Layer 5 of a small transformer language model trained on English Wikipedia (9 layers, counted from 0, width 96).
A neuron's activation on a vector x is squared ReLU(weights . x), where the dot is the dot product.

Input weights of the MLP neurons that the questions are about. A number n stands for n times 0.0034.
n10: 30 23 4 -38 -7 20 10 21 28 27 34 0 35 19 -28 4 -7 -22 -33 13 4 53 -33 0 -25 -46 12 58 -48 21 5 4 14 3 -31 48 -28 -20 21 -16 14 -76 -46 -12 2 -24 1 -9 24 5 27 -36 -47 -29 -30 22 -7 3 -27 -1 44 24 -24 27 51 9 40 -16 -20 24 28 43 -10 1 -27 23 -28 -10 19 -36 2 39 -12 21 40 -35 29 1 31 4 -4 -27 -3 -26 -5 25
n24: -8 -3 0 12 -30 25 -16 32 -49 -44 27 10 20 2 -29 -10 -8 14 -47 -23 31 -20 -9 37 19 -46 -22 -18 -12 13 38 22 21 0 -37 -12 -23 -43 26 -19 2 11 -14 -40 -14 -40 11 9 37 21 13 -7 31 7 27 1 -42 -11 22 -4 -5 37 -8 0 35 -66 5 37 36 10 -22 -7 31 50 -22 27 -16 -36 10 17 11 28 23 -12 1 -7 28 -11 9 16 -11 -39 62 12 -28 66
n50: 35 -84 18 37 -6 -17 7 9 21 -19 29 -2 -54 52 34 0 2 -14 -24 19 -6 -3 -57 -4 -27 -18 -25 -24 63 -84 -19 -34 -6 32 3 -17 9 -8 46 -11 -7 3 25 17 -18 0 -46 16 -6 -36 5 21 -9 12 13 19 5 24 29 -2 11 38 9 3 -22 -18 -35 16 20 -30 -30 51 -10 17 -18 10 -14 48 7 -5 22 16 -44 17 -20 4 -32 -53 -18 -6 61 49 -22 -3 -32 -28
n76: 32 35 17 -13 41 -2 -11 -5 34 42 5 1 29 -20 -29 -7 31 2 -20 10 36 -12 37 -6 8 -35 15 14 18 -18 65 24 23 18 -15 11 1 -22 32 44 34 -28 -53 27 0 -16 -26 -5 19 17 27 29 -13 20 46 -13 -18 4 46 -4 17 1 -9 25 15 26 26 -81 30 -44 19 -4 -3 1 70 -14 6 -2 -46 26 10 -13 -40 -13 -8 -28 26 19 59 60 -7 -31 39 26 0 40
n90: 31 -2 -13 -17 20 20 -13 -28 1 17 -20 2 -22 24 -6 2 48 4 -12 -21 -50 24 -2 31 18 27 17 3 8 -4 -27 -4 42 -25 -28 -2 44 -36 8 36 -39 43 -18 -22 -23 13 -23 15 5 -15 5 -15 10 31 -23 -47 -23 -69 15 -29 2 -9 24 52 -37 -3 -39 2 20 5 7 12 -24 11 29 36 49 -43 22 32 -56 26 23 35 35 -9 -6 25 68 9 27 14 34 -29 -14 26
n117: 12 -6 11 3 -46 42 12 23 30 13 -53 39 28 54 -1 44 2 13 -14 1 -43 5 -2 10 -34 11 2 25 -16 12 9 34 -25 2 -18 -11 -10 -12 11 6 20 29 14 40 -49 11 -61 23 -42 65 -22 20 -23 31 16 15 -5 -10 -36 20 10 38 -19 36 5 19 -9 34 15 14 23 0 31 -17 38 33 4 -3 2 -1 -24 39 -13 -9 22 11 43 -26 44 23 17 3 38 2 -34 2
n138: 28 -17 -33 -39 -11 12 36 2 3 18 13 1 13 24 -1 24 19 15 8 -5 91 38 6 18 15 -11 7 -39 21 -10 52 -1 5 31 21 -2 14 33 28 30 -19 -34 -29 20 -36 -11 39 4 15 -11 15 30 -3 -9 40 12 20 33 21 46 18 13 15 43 -42 24 27 2 22 2 -28 -14 -27 28 -24 9 -40 40 10 -5 -28 16 43 -7 -10 9 41 -21 -19 13 -9 4 2 13 0 49
n143: -10 -5 1 4 -11 32 -28 7 -11 1 -33 9 10 40 -18 33 -22 -29 -67 -4 41 6 -6 22 4 -35 -3 -7 1 -18 -38 49 19 -19 -21 -34 27 16 22 -10 10 16 2 31 44 1 -3 16 31 -11 -50 -36 10 -29 13 14 -11 28 46 11 14 -16 -9 -4 65 -17 -16 9 7 3 10 -19 28 32 3 38 31 -10 43 9 -46 24 52 23 32 -23 25 21 -22 -13 -25 -26 25 -15 29 -5
n157: 38 -4 -20 -22 13 -37 -30 21 24 -12 -31 -17 -2 14 29 -11 36 17 -18 -29 4 -34 -22 0 -17 -4 32 20 8 -27 50 25 -35 25 -39 -15 -55 46 13 -8 -8 2 -32 -7 -31 -23 22 9 -41 25 21 -2 -25 13 23 24 -6 -31 5 -22 65 -32 7 35 -75 -24 -3 7 -36 22 34 -40 -46 -3 37 -9 -2 33 6 -64 36 -1 -3 -57 2 31 11 -39 16 9 -18 -22 -5 -14 -7 11
n162: 28 -28 7 -27 0 -2 -11 18 -10 -31 -43 -28 11 -11 -20 14 29 -22 -38 -33 10 33 24 46 -5 -31 8 -3 24 18 19 10 27 22 -16 -4 -17 -19 25 -2 22 15 15 7 -11 -6 -14 -27 44 -22 -14 30 19 23 33 -24 27 60 0 36 12 87 36 -1 -15 7 51 -20 38 -38 59 -3 -4 -12 52 -36 -38 21 -37 18 19 -9 16 9 16 11 -2 48 -18 -25 47 -29 36 10 9 10
n167: 20 28 -1 13 51 4 -14 -12 1 -26 -12 36 -25 34 26 -3 -12 -17 -18 5 -16 -16 -4 -41 -32 2 31 20 -10 5 41 15 20 -11 -1 -24 -31 8 -49 16 20 -26 38 14 -33 -32 -10 -10 -8 -8 30 12 -18 10 -8 -29 -54 -21 -21 13 17 -8 12 43 4 -25 9 11 43 -13 24 -20 -38 -19 19 4 -50 29 -90 -42 19 12 28 18 32 11 -22 4 6 30 -22 5 -34 -24 32 -14
n182: 16 -31 3 -14 68 -36 -26 2 -13 16 -25 27 49 35 36 -45 39 -10 13 -19 -32 3 22 29 10 8 9 4 -8 -70 28 -13 -11 13 -19 0 -12 16 73 -13 6 9 10 -14 20 -4 5 23 -10 57 20 -23 -2 -18 -40 70 -24 -24 72 -9 -26 -6 4 25 24 -34 31 11 -40 19 -1 29 17 -18 30 26 -26 -10 40 15 -19 -8 6 -29 10 -8 15 -9 -13 -2 -9 95 26 -37 10 31
n185: -48 -35 9 -52 21 -17 19 -61 29 -22 35 -7 -6 -27 -17 6 -2 -52 27 -17 -26 39 2 13 12 -61 32 -3 20 34 28 -31 -14 40 6 29 -29 23 16 2 21 -40 1 -1 -27 5 -7 73 51 -33 22 -5 35 -8 20 -8 -12 46 -14 2 -20 7 34 10 4 -14 8 38 76 -40 10 6 2 -24 37 -1 -2 -5 1 -11 -29 5 39 21 36 -30 -32 -10 5 -38 10 -7 3 0 -7 15
n188: 48 -48 2 14 -9 28 4 65 -67 -16 -44 -3 -46 13 -26 -4 -36 5 70 -23 8 11 -30 -8 -43 -30 -35 4 47 -17 -20 36 39 5 3 29 -11 -53 -11 -17 6 20 -43 -22 25 0 -39 9 -15 -10 33 -22 11 29 17 -64 0 -15 14 -24 -21 33 -39 28 12 41 -11 -28 14 -9 23 29 -35 -3 11 -13 -15 13 29 41 -44 46 -2 -16 25 10 -20 -21 25 -18 -47 18 -60 -13 14 25
n243: -15 8 17 4 -19 34 -33 42 5 -26 56 -2 13 17 -41 -42 -58 9 -4 -11 -22 -27 2 -43 -30 -12 26 14 -65 -14 38 12 62 -56 -40 25 -33 -24 12 -44 43 -16 -8 -8 42 -31 7 3 -6 54 -9 2 13 3 -20 20 -22 23 -23 -27 -24 42 3 -3 8 -4 -10 -4 35 -1 2 22 3 -41 17 2 30 13 -2 36 8 33 42 30 46 -64 -19 -27 -22 -52 23 -12 10 17 -1 34
n247: -1 -18 -69 54 -31 -23 -42 13 -25 -11 22 11 14 21 4 19 29 -5 7 5 68 -30 3 37 41 -50 -7 -7 29 -35 -2 -22 33 74 -26 -13 48 1 -9 35 -2 13 -63 -31 7 -32 -3 -4 25 -45 23 -47 -15 -42 36 24 -42 37 33 13 -40 14 -19 1 -32 -29 9 13 -10 -8 2 -15 -16 -31 -21 26 18 -40 10 43 -36 -33 55 -14 -31 -1 34 3 51 15 -17 -16 58 15 3 -19
n266: -38 -33 19 -49 -12 -39 -24 -20 8 24 -8 43 15 1 -10 -12 -31 -34 -37 -16 19 8 -28 -36 -33 -15 -30 -40 18 -11 19 33 35 20 3 -10 7 0 -16 36 12 6 30 -17 17 -56 -20 27 -14 61 11 19 38 61 36 -40 -32 -31 33 21 -18 -42 4 59 -6 -25 23 0 19 2 11 -10 20 49 -24 -27 25 -49 -9 46 12 21 -35 19 -4 -42 4 -16 -39 -12 29 21 8 23 -5 2
n298: -32 48 10 -15 6 -3 -3 -18 13 -31 42 -34 27 39 7 -18 52 -54 36 -26 43 16 51 63 18 -13 -28 10 12 -12 67 -18 37 11 8 -6 -72 -4 14 -31 -27 0 8 -40 23 11 -47 70 30 -35 20 -22 -5 -9 7 -11 5 16 -21 26 40 18 25 24 41 -1 5 -1 44 -63 14 25 -35 26 2 7 -13 55 -14 72 -46 38 35 -11 26 -3 10 26 -29 -61 23 16 30 -28 -19 14
n314: 6 39 47 -12 45 -35 -46 71 36 -38 -13 -17 28 -30 59 -47 62 -18 8 9 1 -42 -68 -19 -46 41 31 -37 -39 -4 23 18 15 -23 -17 28 -45 -74 75 -24 -66 7 14 35 0 34 -33 13 33 -23 70 31 1 -7 27 -34 -11 -15 -29 -11 0 -37 36 1 5 36 17 36 2 23 12 6 25 -15 17 12 -42 4 -27 -44 6 31 13 60 70 -34 -27 4 5 -18 34 -5 20 -23 14 26
n326: 49 2 26 -19 42 -6 21 26 -4 13 -3 -2 -28 32 -7 15 22 15 -13 -5 10 12 23 58 35 -26 0 -2 -18 -16 32 8 -13 -7 26 43 -23 38 -1 87 22 3 17 5 8 45 10 43 -51 25 -12 -13 -21 5 11 -18 -6 -32 -8 -24 -4 25 2 24 0 3 43 26 65 14 36 -5 9 9 32 -15 -28 1 -11 -42 -10 15 -10 2 14 -4 -51 5 26 26 -2 16 30 45 -11 46
n335: 26 -50 -41 29 -34 -25 35 16 3 -20 16 34 -2 -38 -34 -16 -23 -16 -79 -19 -5 1 67 -3 14 -8 -28 -8 12 2 39 22 3 -10 -48 38 14 45 -1 -1 -58 48 -9 4 -20 -40 20 17 -44 -6 -4 -9 -37 -5 30 -27 -2 10 30 43 -19 -43 3 -3 14 4 12 5 -21 -9 11 -38 37 12 11 17 4 -64 9 33 52 6 -22 -24 -16 4 37 7 1 -23 -53 15 -6 8 -58 14
n337: 53 24 -9 25 -11 32 -49 4 1 50 -29 -16 30 -8 21 38 -25 16 -20 -13 -17 -2 10 17 -6 -28 2 -21 16 26 48 17 21 34 -69 15 19 -9 2 -20 -7 14 -20 -39 -41 -11 -34 5 31 -7 21 -35 19 41 -20 36 -58 0 9 -12 -36 6 -8 55 17 -6 -70 2 -38 -42 16 -19 54 -8 15 -14 -38 32 29 38 56 -13 -29 12 -3 -24 42 -11 12 23 12 -15 -31 -14 31 -2
n338: -22 21 -26 17 30 33 12 -42 57 -21 -8 52 13 -5 -32 13 8 2 -32 1 30 -7 -7 -24 -51 -10 -17 -12 -7 -10 21 11 24 -31 7 13 1 -35 -31 36 -17 -24 -23 14 1 -12 2 9 -33 -27 -2 -1 -9 24 -35 -35 12 6 28 -62 -5 7 -1 10 -11 40 -5 13 25 -11 -23 -30 13 86 -10 -19 6 27 -41 -30 -8 -4 8 -11 -21 9 -10 2 8 -71 26 -21 37 -41 30 2
n379: 17 -25 -2 10 -1 -29 27 -14 27 -23 -27 44 -14 12 22 30 -46 12 -23 -18 9 1 -2 -20 7 55 15 25 0 -60 15 -23 56 -18 23 -3 -45 -3 14 28 5 -22 -13 53 2 -17 18 19 -33 17 -32 -13 -8 22 -46 38 13 -9 -3 -12 -15 -26 73 48 -31 -13 34 64 4 -57 -4 -34 -14 -48 1 29 12 -8 -19 16 17 29 -23 -59 -39 -13 14 4 -10 11 -8 3 -25 18 22 25

Each question shows a token from some text and the vector x that enters the MLP there. A number n stands for n times 0.048.

"n": -31 -15 15 15 40 -6 1 -21 -34 24 21 9 7 -11 -18 -12 10 42 -4 -4 23 -14 40 -22 -20 11 5 11 -20 20 16 21 -26 -75 -6 13 19 2 -33 21 18 -25 -8 -17 32 -10 8 11 12 -4 -16 -10 14 -6 -10 -1 11 28 -29 0 27 -8 28 -31 5 22 -12 -23 -15 8 -18 11 6 15 -19 4 11 23 6 12 1 0 -11 -21 8 34 -9 -16 32 -16 32 -23 -15 55 23 -9
Which neuron fires most, and how strongly? n338, at about 2

".": -20 2 -44 -8 9 24 -47 6 -13 4 -7 -2 -8 3 49 10 23 -3 14 12 4 3 -22 2 27 31 -5 36 -15 1 30 -1 -22 -24 30 -21 10 -25 -1 -7 -7 -15 -6 -5 34 -9 -4 14 -15 6 -8 -6 -11 18 -9 -1 9 -35 -45 25 16 -28 12 -26 -3 -5 1 -11 23 0 -4 -21 10 35 -26 -6 42 -5 4 -16 -13 -3 -24 -28 -13 11 9 -3 39 13 -44 -18 -26 27 37 -51
The three highest activations, in order: n157, n379, n167

"land": -24 4 -12 -9 -8 11 -11 -18 -8 -22 -2 0 26 -18 -40 -19 30 18 18 -9 12 -8 31 -7 -14 0 6 15 -24 17 -31 8 -29 13 6 22 21 -10 -19 -28 -31 -36 29 10 -1 30 27 18 6 0 -19 22 12 -23 -12 1 5 -16 -1 7 21 27 52 9 2 -1 14 -29 -7 21 -25 -7 34 -19 -50 1 8 12 18 30 28 -11 -7 -12 0 21 -43 32 22 -3 18 -4 -27 51 29 -11
Which of these neurons fires most? n162

"6": -8 -10 -15 8 23 28 11 -23 -18 4 -16 2 4 7 30 -11 -7 20 -11 38 -4 -8 -8 17 -24 13 -23 16 -9 53 -20 3 -23 -40 6 -7 20 2 -14 -3 4 -21 21 19 48 -4 -12 7 21 -11 -37 20 10 -2 -28 -5 -26 -33 -8 18 22 8 49 -22 11 10 -4 -39 -1 -10 -5 -8 17 9 -51 -12 12 7 27 -13 -30 -6 -22 -18 4 18 -4 0 57 15 -11 -30 -40 8 24 4
The two highest activations, in order: n143, n338

"ati": -14 1 -39 19 -16 20 -11 -6 -6 -18 -25 -11 19 14 -12 13 6 23 39 12 28 -7 4 -47 25 -5 5 -17 -14 11 9 -1 -41 -20 8 -11 43 -5 13 2 -26 -8 50 -30 -7 -14 -14 -2 8 -36 -4 11 4 -27 -30 5 35 -19 -38 44 1 36 29 -11 -13 3 3 -13 16 21 21 17 44 -8 -18 18 14 -9 10 26 -1 -3 2 -45 -13 7 -15 23 16 17 0 6 -31 29 3 1
Which of these neurons fires most? n247

"been ": -8 -8 -2 -24 33 4 9 -38 -2 -16 6 10 -1 8 16 0 -10 9 27 55 -20 3 24 -25 25 -28 15 -13 -16 42 -12 1 -12 -29 -14 -35 25 3 -2 -12 -21 -27 11 25 37 -43 3 -6 -3 2 15 -23 22 -27 4 9 -16 18 7 50 23 0 10 -14 21 8 14 16 -23 43 12 -12 -2 16 -49 -7 11 28 21 6 -5 17 -8 -22 -10 4 -6 12 19 -10 24 -29 -1 32 26 -31
Which of these neurons fires most? n143

"W ": -39 14 -2 -23 24 -12 17 -10 -4 4 -16 1 -11 -11 21 8 -23 18 23 9 -4 19 0 25 47 5 -9 -12 19 28 -33 -4 -28 -41 -13 -29 3 -13 -11 11 5 -48 47 -11 19 -9 -6 25 -7 21 -7 -5 -17 3 -12 -15 -3 -8 5 37 8 8 -25 -29 -10 21 -5 -23 -34 -3 -23 -23 -10 15 10 -23 20 -22 -6 -7 -47 8 -18 -10 -26 -25 -23 -3 32 -15 -1 -16 -45 49 13 10
Which of these neurons fires most? n266

"–": -32 -30 -38 15 26 5 -22 -17 -13 -8 -18 17 1 -11 18 -40 -3 8 32 15 7 -11 42 -18 30 4 -2 27 14 19 -36 22 -25 24 2 24 -8 14 -7 6 26 -31 -21 0 23 -20 -17 -15 4 -24 12 24 24 23 -4 4 19 -5 -38 29 12 17 27 -20 14 7 5 -8 2 27 -2 -15 36 8 -49 -3 -14 -19 3 -22 3 3 -21 -18 -35 -12 -22 -23 18 27 -13 -15 -11 48 5 -22
Which neuron fires most, and how strongly? n247, at about 0.2

" ": 2 6 -34 15 41 -8 -7 -37 -25 -5 12 -13 -21 -9 -2 -17 2 10 42 19 19 -8 30 -6 52 -2 -6 -3 -22 41 -43 -19 -39 -20 -25 -31 41 13 -38 -16 -24 -15 26 -10 9 -17 2 20 11 -7 -14 3 21 -4 -7 17 -9 12 -6 -7 5 20 15 11 -17 8 -18 -14 -12 33 3 -12 11 18 -30 5 -2 12 -12 8 31 31 -3 -11 6 6 -18 -16 26 -12 -2 -31 -37 53 8 -12
The two highest activations, in order: n247, n337

"om": 1 -2 13 7 27 21 -38 -26 -6 2 -8 -18 46 -11 26 -19 -6 -2 34 3 -10 -8 1 -29 11 -2 -16 34 -34 29 5 -20 -5 -14 18 -37 15 -5 18 -17 1 -5 3 24 20 -40 20 20 -4 20 16 -3 3 4 12 -24 -16 19 -19 36 29 26 50 -36 20 -30 -14 -30 16 5 -21 6 21 22 -30 9 37 1 -6 -6 0 4 -41 -13 -15 19 -7 8 38 5 -4 -19 1 45 3 -4
The three highest activations, in order: n76, n24, n243

"se": 18 -23 12 -6 27 -11 21 23 -1 -23 7 -8 24 8 -29 -10 -18 -4 31 22 -21 12 30 -18 19 10 16 9 -61 27 -7 8 -17 -58 0 -10 27 23 -2 7 -14 -14 40 6 59 -19 -11 25 27 -23 15 20 13 -5 -25 7 6 -9 -6 9 9 -16 17 -35 4 12 -23 -8 0 -22 0 -26 8 8 -18 23 41 16 28 3 -4 -9 -11 -8 -28 30 -6 -11 34 13 -2 9 -6 5 43 -4
Which neuron fires most, and how strongly? n243, at about 0.2

"0": 9 -27 15 13 35 42 11 -24 7 -7 -15 7 11 -2 -1 -10 -5 31 5 35 -9 0 -21 0 13 -4 -10 -8 -8 27 -9 -2 -23 -39 7 22 4 -7 12 3 4 -7 29 28 66 -23 2 2 14 -20 -4 22 -19 9 -11 -5 -20 -15 -3 20 18 1 26 -27 -6 -3 10 -2 -15 21 3 5 12 21 -53 -29 5 -4 10 -12 -35 -12 -3 -27 -22 28 -36 17 36 17 19 -14 -41 43 41 24
Which of these neurons fires most? n338

"seas": -2 -37 -7 -12 27 14 7 -27 9 20 -11 -6 4 -5 -4 -2 -17 19 29 11 -3 10 9 37 -11 6 -8 -1 -27 2 -20 5 -24 -26 10 1 20 -3 -12 22 -9 -28 40 -3 67 -27 -14 31 3 2 33 -4 39 2 -2 -6 12 -22 -6 32 25 25 35 -32 -16 11 -18 -8 -19 14 -25 2 39 2 -30 -11 16 -22 10 8 0 18 2 -14 -33 -5 -15 9 56 24 -9 -22 -24 35 24 -1
The three highest activations, in order: n266, n90, n326

"ev": -11 -19 7 -7 17 -11 15 -24 -9 -6 15 -28 35 5 23 12 -42 10 -2 27 -2 29 6 -30 -21 -1 -22 14 -9 23 -7 21 -22 -48 24 -43 26 5 -1 18 27 -35 17 8 22 -12 -13 11 -6 -35 25 12 15 -5 18 10 24 -16 -23 25 29 12 22 -41 5 6 2 -27 -17 1 1 17 -3 0 -42 -9 8 0 56 -29 15 -22 -13 -17 -13 -7 31 5 38 -4 -15 1 -34 6 -12 18
Which neuron fires most, and how strongly? n10, at about 1.3

"y": -13 -23 -22 7 -12 22 -8 -13 -32 4 1 -4 -3 1 -3 1 55 62 38 9 -4 -10 41 -37 4 -9 3 10 20 17 -38 14 -36 8 -25 24 9 -5 -29 -4 -33 -5 8 -33 -1 3 23 1 11 -5 -36 18 22 13 0 -2 8 -9 -24 12 20 2 48 -13 -1 -25 -2 -13 5 12 -18 8 23 4 -34 -16 11 -12 28 13 13 -20 1 -9 -27 18 -38 17 13 12 43 -14 -12 29 6 -21
Which of these neurons fires most? n90